Layer 6 of a small transformer language model trained on English Wikipedia (12 layers, counted from 0, width 96).
A neuron adds its activation times its output weights to the MLP's output. To switch it off is to set its activation to zero at one token and run the rest of the model.

Output weights of the MLP neurons that the questions are about. A number n stands for (n - 500) times 0.00072.
n38: 428 438 699 596 453 525 595 549 562 391 606 545 590 527 409 409 425 288 594 499 416 585 804 392 360 343 618 636 302 644 528 768 581 387 660 582 542 559 519 705 359 474 530 354 296 512 503 551 394 570 358 377 654 492 598 427 477 188 759 847 508 420 540 558 479 532 579 441 502 496 533 331 181 435 262 373 553 438 417 607 713 538 536 445 453 514 535 285 791 601 612 385 452 398 488 613
n49: 506 563 637 104 659 588 379 514 311 257 403 567 497 335 309 443 448 470 566 765 267 637 612 477 217 509 334 619 969 612 653 736 676 549 207 472 442 401 350 571 647 608 444 477 546 488 559 489 369 550 348 530 336 804 477 468 523 619 440 564 660 762 305 567 27 551 501 238 484 431 461 234 627 368 525 453 482 477 612 690 534 463 424 477 474 547 427 570 580 382 685 503 627 567 455 812
n71: 612 370 786 439 796 607 476 694 534 315 447 607 555 338 845 491 468 598 612 605 429 544 522 406 410 373 486 418 502 420 873 597 558 420 356 492 602 413 617 734 614 386 426 476 583 601 430 407 521 720 368 553 479 455 416 472 363 643 470 550 496 461 699 406 470 387 469 678 379 588 508 404 282 317 546 509 436 572 281 709 496 403 503 418 642 360 462 776 290 228 644 495 516 766 364 438
n75: 400 547 694 541 506 579 489 758 635 426 520 92 587 538 464 275 679 755 401 415 656 603 302 482 671 603 479 448 746 379 632 427 544 488 246 407 434 407 451 541 458 444 625 600 373 471 521 417 760 561 330 538 444 331 384 330 523 750 602 269 523 495 818 579 654 656 562 502 479 387 679 526 482 311 648 471 417 400 437 462 668 623 564 489 287 569 648 564 485 657 281 389 432 596 256 499
n100: 495 572 524 410 336 775 515 518 478 415 536 574 528 555 421 404 650 539 558 585 399 662 531 479 625 501 668 420 741 663 189 685 582 628 449 535 314 459 404 591 534 631 425 425 670 664 616 486 369 327 388 624 340 484 492 616 447 549 376 363 373 552 419 536 444 701 538 443 621 237 629 410 434 452 224 450 437 478 578 235 547 415 443 345 722 495 810 573 291 440 650 356 250 423 564 522
n122: 498 580 501 403 375 547 142 619 475 637 560 347 546 494 469 361 657 440 547 476 593 595 463 303 558 646 517 548 459 349 531 425 193 467 421 422 539 842 607 536 456 658 517 597 286 522 290 533 605 532 625 764 391 421 238 462 567 745 421 589 354 480 707 368 606 640 589 527 402 407 518 601 240 655 607 350 328 445 361 460 774 453 455 522 361 449 759 630 852 564 400 410 552 426 654 495
n161: 275 692 245 698 716 459 629 483 309 500 287 652 978 529 440 570 469 631 426 614 419 613 430 478 478 394 487 701 578 559 449 307 664 651 302 580 470 682 257 522 466 641 232 255 670 544 294 562 416 446 453 418 44 432 666 555 197 492 358 588 565 562 545 667 547 284 656 639 478 643 467 664 709 263 590 474 478 504 598 644 457 580 424 486 444 785 671 347 711 359 452 564 422 494 507 462
n189: 521 511 426 333 450 351 448 396 546 527 494 316 492 524 517 417 570 435 447 515 388 592 453 503 499 622 417 371 599 570 367 454 472 520 666 440 509 551 634 624 666 421 544 530 692 466 491 419 456 699 385 637 441 616 322 475 528 449 520 410 618 791 515 357 617 341 381 540 497 465 616 471 338 337 597 404 562 475 689 538 680 385 650 394 567 485 403 425 543 524 595 332 304 475 490 388
n224: 637 704 446 489 437 379 477 316 673 575 779 535 477 284 601 591 468 597 396 395 371 556 329 515 590 595 412 516 546 576 593 484 470 603 669 507 592 601 527 686 496 549 408 462 569 642 599 521 447 252 437 601 355 662 597 596 330 403 386 635 406 511 420 227 573 411 553 714 395 363 460 465 495 368 595 376 586 454 522 335 589 587 408 527 443 415 340 566 583 404 565 354 306 620 636 493
n240: 648 711 436 385 523 311 656 464 448 524 636 485 634 353 530 627 589 546 486 553 425 492 469 264 592 580 611 428 600 461 265 481 501 517 418 526 262 340 477 409 467 419 492 438 492 559 507 386 375 761 579 448 529 516 336 536 454 414 592 607 537 490 591 559 363 583 528 477 646 579 561 742 613 284 470 401 402 469 484 429 629 473 663 449 447 411 541 479 765 405 682 618 398 500 415 506
n251: 554 679 687 596 464 611 128 582 553 381 476 489 484 429 346 281 650 583 598 473 420 411 392 704 426 426 539 503 472 585 476 501 536 512 441 411 654 549 494 526 638 620 788 438 402 593 538 382 562 750 588 391 437 537 602 311 648 465 340 431 515 489 389 436 422 350 428 517 478 618 539 466 441 628 692 418 531 416 302 573 492 441 589 371 538 338 277 626 644 474 553 530 575 523 465 515

Each question names a token from some text and the token that comes next. It shows the activations a of the neurons there, in the order above. A number n stands for (n - 500) times 0.0057.

Then comes g, the gradient of the next token's log-probability with respect to the MLP's output, scaled to length 1. A neuron's effect is roughly proportional to its activation times (output weights . g). A number n stands for (n - 500) times 0.00077.

"it", then "a"
a: 522 500 486 491 638 479 492 470 486 486 479
g: 301 683 487 590 337 471 586 591 496 586 426 275 513 668 421 522 579 477 580 561 436 463 568 645 768 582 461 597 523 438 383 530 321 476 483 533 526 613 810 464 306 461 397 627 535 647 646 318 703 395 376 648 333 557 392 309 586 404 435 264 370 725 454 477 776 599 233 602 303 748 559 376 307 463 715 511 386 471 444 401 57 591 553 423 579 493 488 588 375 506 543 503 621 592 662 397
Which two neurons, each switched off alone, lower its probability most, in order? n100, n240

" be", then " p"
a: 475 572 475 587 477 498 471 498 478 472 490
g: 443 697 630 579 490 517 513 446 389 666 541 315 467 578 356 394 653 507 497 639 679 680 661 387 674 619 320 449 497 514 380 333 405 496 556 310 610 643 582 460 391 194 531 473 435 357 425 765 337 243 437 399 531 507 691 420 665 471 418 470 499 619 359 831 481 567 647 587 352 400 693 712 580 467 559 406 688 330 482 470 555 661 347 494 484 624 539 538 299 681 347 144 412 576 584 254
Which neuron, switched off, lowers the next token's probability most? n75

"ed", then "oc"
a: 498 472 479 481 604 498 500 596 542 470 499
g: 749 365 447 429 389 478 467 704 366 448 422 323 443 524 615 442 619 559 545 571 490 497 523 338 603 571 606 685 626 688 601 729 430 448 572 784 557 323 502 345 549 535 289 371 580 309 596 464 562 513 677 476 323 537 598 359 350 536 461 286 477 552 525 545 408 687 753 416 592 417 320 448 391 638 489 372 453 767 921 518 428 463 460 610 328 568 533 404 247 298 502 255 326 448 484 761
Which neuron, switched off, raises the next token's probability most? n49

"j", then "es"
a: 475 500 479 483 669 497 494 471 474 470 472
g: 549 438 689 620 502 489 362 429 795 449 483 660 430 698 552 367 128 460 722 521 680 393 467 587 665 539 433 562 371 527 416 698 578 386 636 290 603 442 605 481 578 704 665 480 819 470 463 514 496 390 380 451 456 350 405 384 534 379 587 661 505 106 632 597 513 639 501 340 481 494 667 424 286 458 416 363 596 618 421 433 330 518 375 535 550 408 445 473 641 239 501 401 810 316 485 619
Which two neurons, each switched off alone, lower its probability most, in order? n240, n189

"r", then "is"
a: 558 500 500 476 688 500 498 479 488 498 496
g: 295 276 421 366 373 498 554 462 605 330 521 454 571 622 553 322 534 643 490 355 624 555 637 410 520 617 684 474 306 459 507 611 566 499 293 630 489 375 290 274 568 257 693 504 212 312 468 662 523 422 595 392 578 542 814 567 460 617 360 571 371 629 708 717 550 507 768 246 551 365 334 502 583 530 670 715 368 437 285 491 384 690 552 595 468 541 529 349 436 506 410 663 766 509 509 584
Which neuron, switched off, lowers the next token's probability most? n189

" s", then "ec"
a: 477 500 473 489 486 499 498 473 471 474 486
g: 298 809 625 548 615 543 575 459 338 530 538 387 676 435 440 521 435 509 319 417 570 547 565 532 444 591 646 606 419 325 709 577 764 398 336 451 371 667 456 509 420 546 486 455 580 539 662 488 504 539 453 627 311 509 687 422 404 386 582 248 593 701 480 426 294 654 906 120 673 566 430 731 483 594 513 737 277 464 508 411 421 490 588 538 330 609 604 372 487 457 359 349 354 378 306 451
Which neuron, switched off, lowers the next token's probability most? n71

"ers", then " were"
a: 497 481 680 490 490 477 500 669 529 490 473
g: 427 224 510 674 366 355 504 595 397 545 814 360 603 588 573 646 493 625 400 365 481 464 629 414 486 406 500 500 482 331 302 530 537 491 610 508 435 400 580 331 499 633 481 643 527 600 434 586 342 362 453 706 570 574 389 338 399 746 550 651 419 677 673 190 544 810 486 406 668 616 347 277 656 468 374 334 414 413 584 334 784 601 697 494 307 547 495 441 426 647 776 432 293 566 395 451
Which two neurons, each switched off alone, lower its probability most, in order? n189, n251

"o", then " also"
a: 499 700 476 470 535 500 485 473 480 604 489
g: 658 343 480 454 318 507 346 824 494 422 464 327 723 462 354 495 646 492 619 480 325 415 657 488 533 658 457 560 510 603 552 576 543 800 406 455 387 315 356 464 697 714 447 315 385 640 387 459 743 409 689 330 501 488 311 414 433 576 301 436 387 792 721 431 528 637 663 513 524 457 420 385 464 459 285 624 384 229 682 510 519 377 631 716 473 402 618 252 697 547 585 546 391 521 570 415
Which two neurons, each switched off alone, lower its probability most, in order? n49, n240

"z", then "d"
a: 522 477 788 523 477 491 500 470 540 476 498
g: 608 562 254 549 629 319 579 777 711 553 330 619 543 505 430 550 407 289 569 419 446 430 652 517 580 369 484 460 572 537 587 441 810 353 580 446 529 446 330 431 556 310 599 306 679 325 395 514 660 646 364 491 431 573 781 557 455 167 621 536 546 425 555 342 400 249 787 602 383 498 615 575 546 74 671 470 401 580 534 399 607 429 606 409 621 635 394 536 587 367 543 580 498 395 373 598
Which neuron, switched off, lowers the next token's probability most? n71

" m", then "i"
a: 634 500 485 482 477 494 499 478 624 470 498
g: 581 587 632 487 618 580 642 607 324 578 435 898 592 490 424 392 571 675 460 407 470 386 496 550 373 714 623 423 381 228 600 502 471 337 835 469 590 457 556 633 482 426 560 625 275 338 685 552 581 415 468 456 579 355 646 391 679 365 625 674 526 510 424 490 253 278 345 535 501 410 300 867 287 577 485 472 437 561 279 480 463 416 328 450 324 393 676 420 675 343 471 584 651 431 563 538
Which neuron, switched off, raises the next token's probability most? n224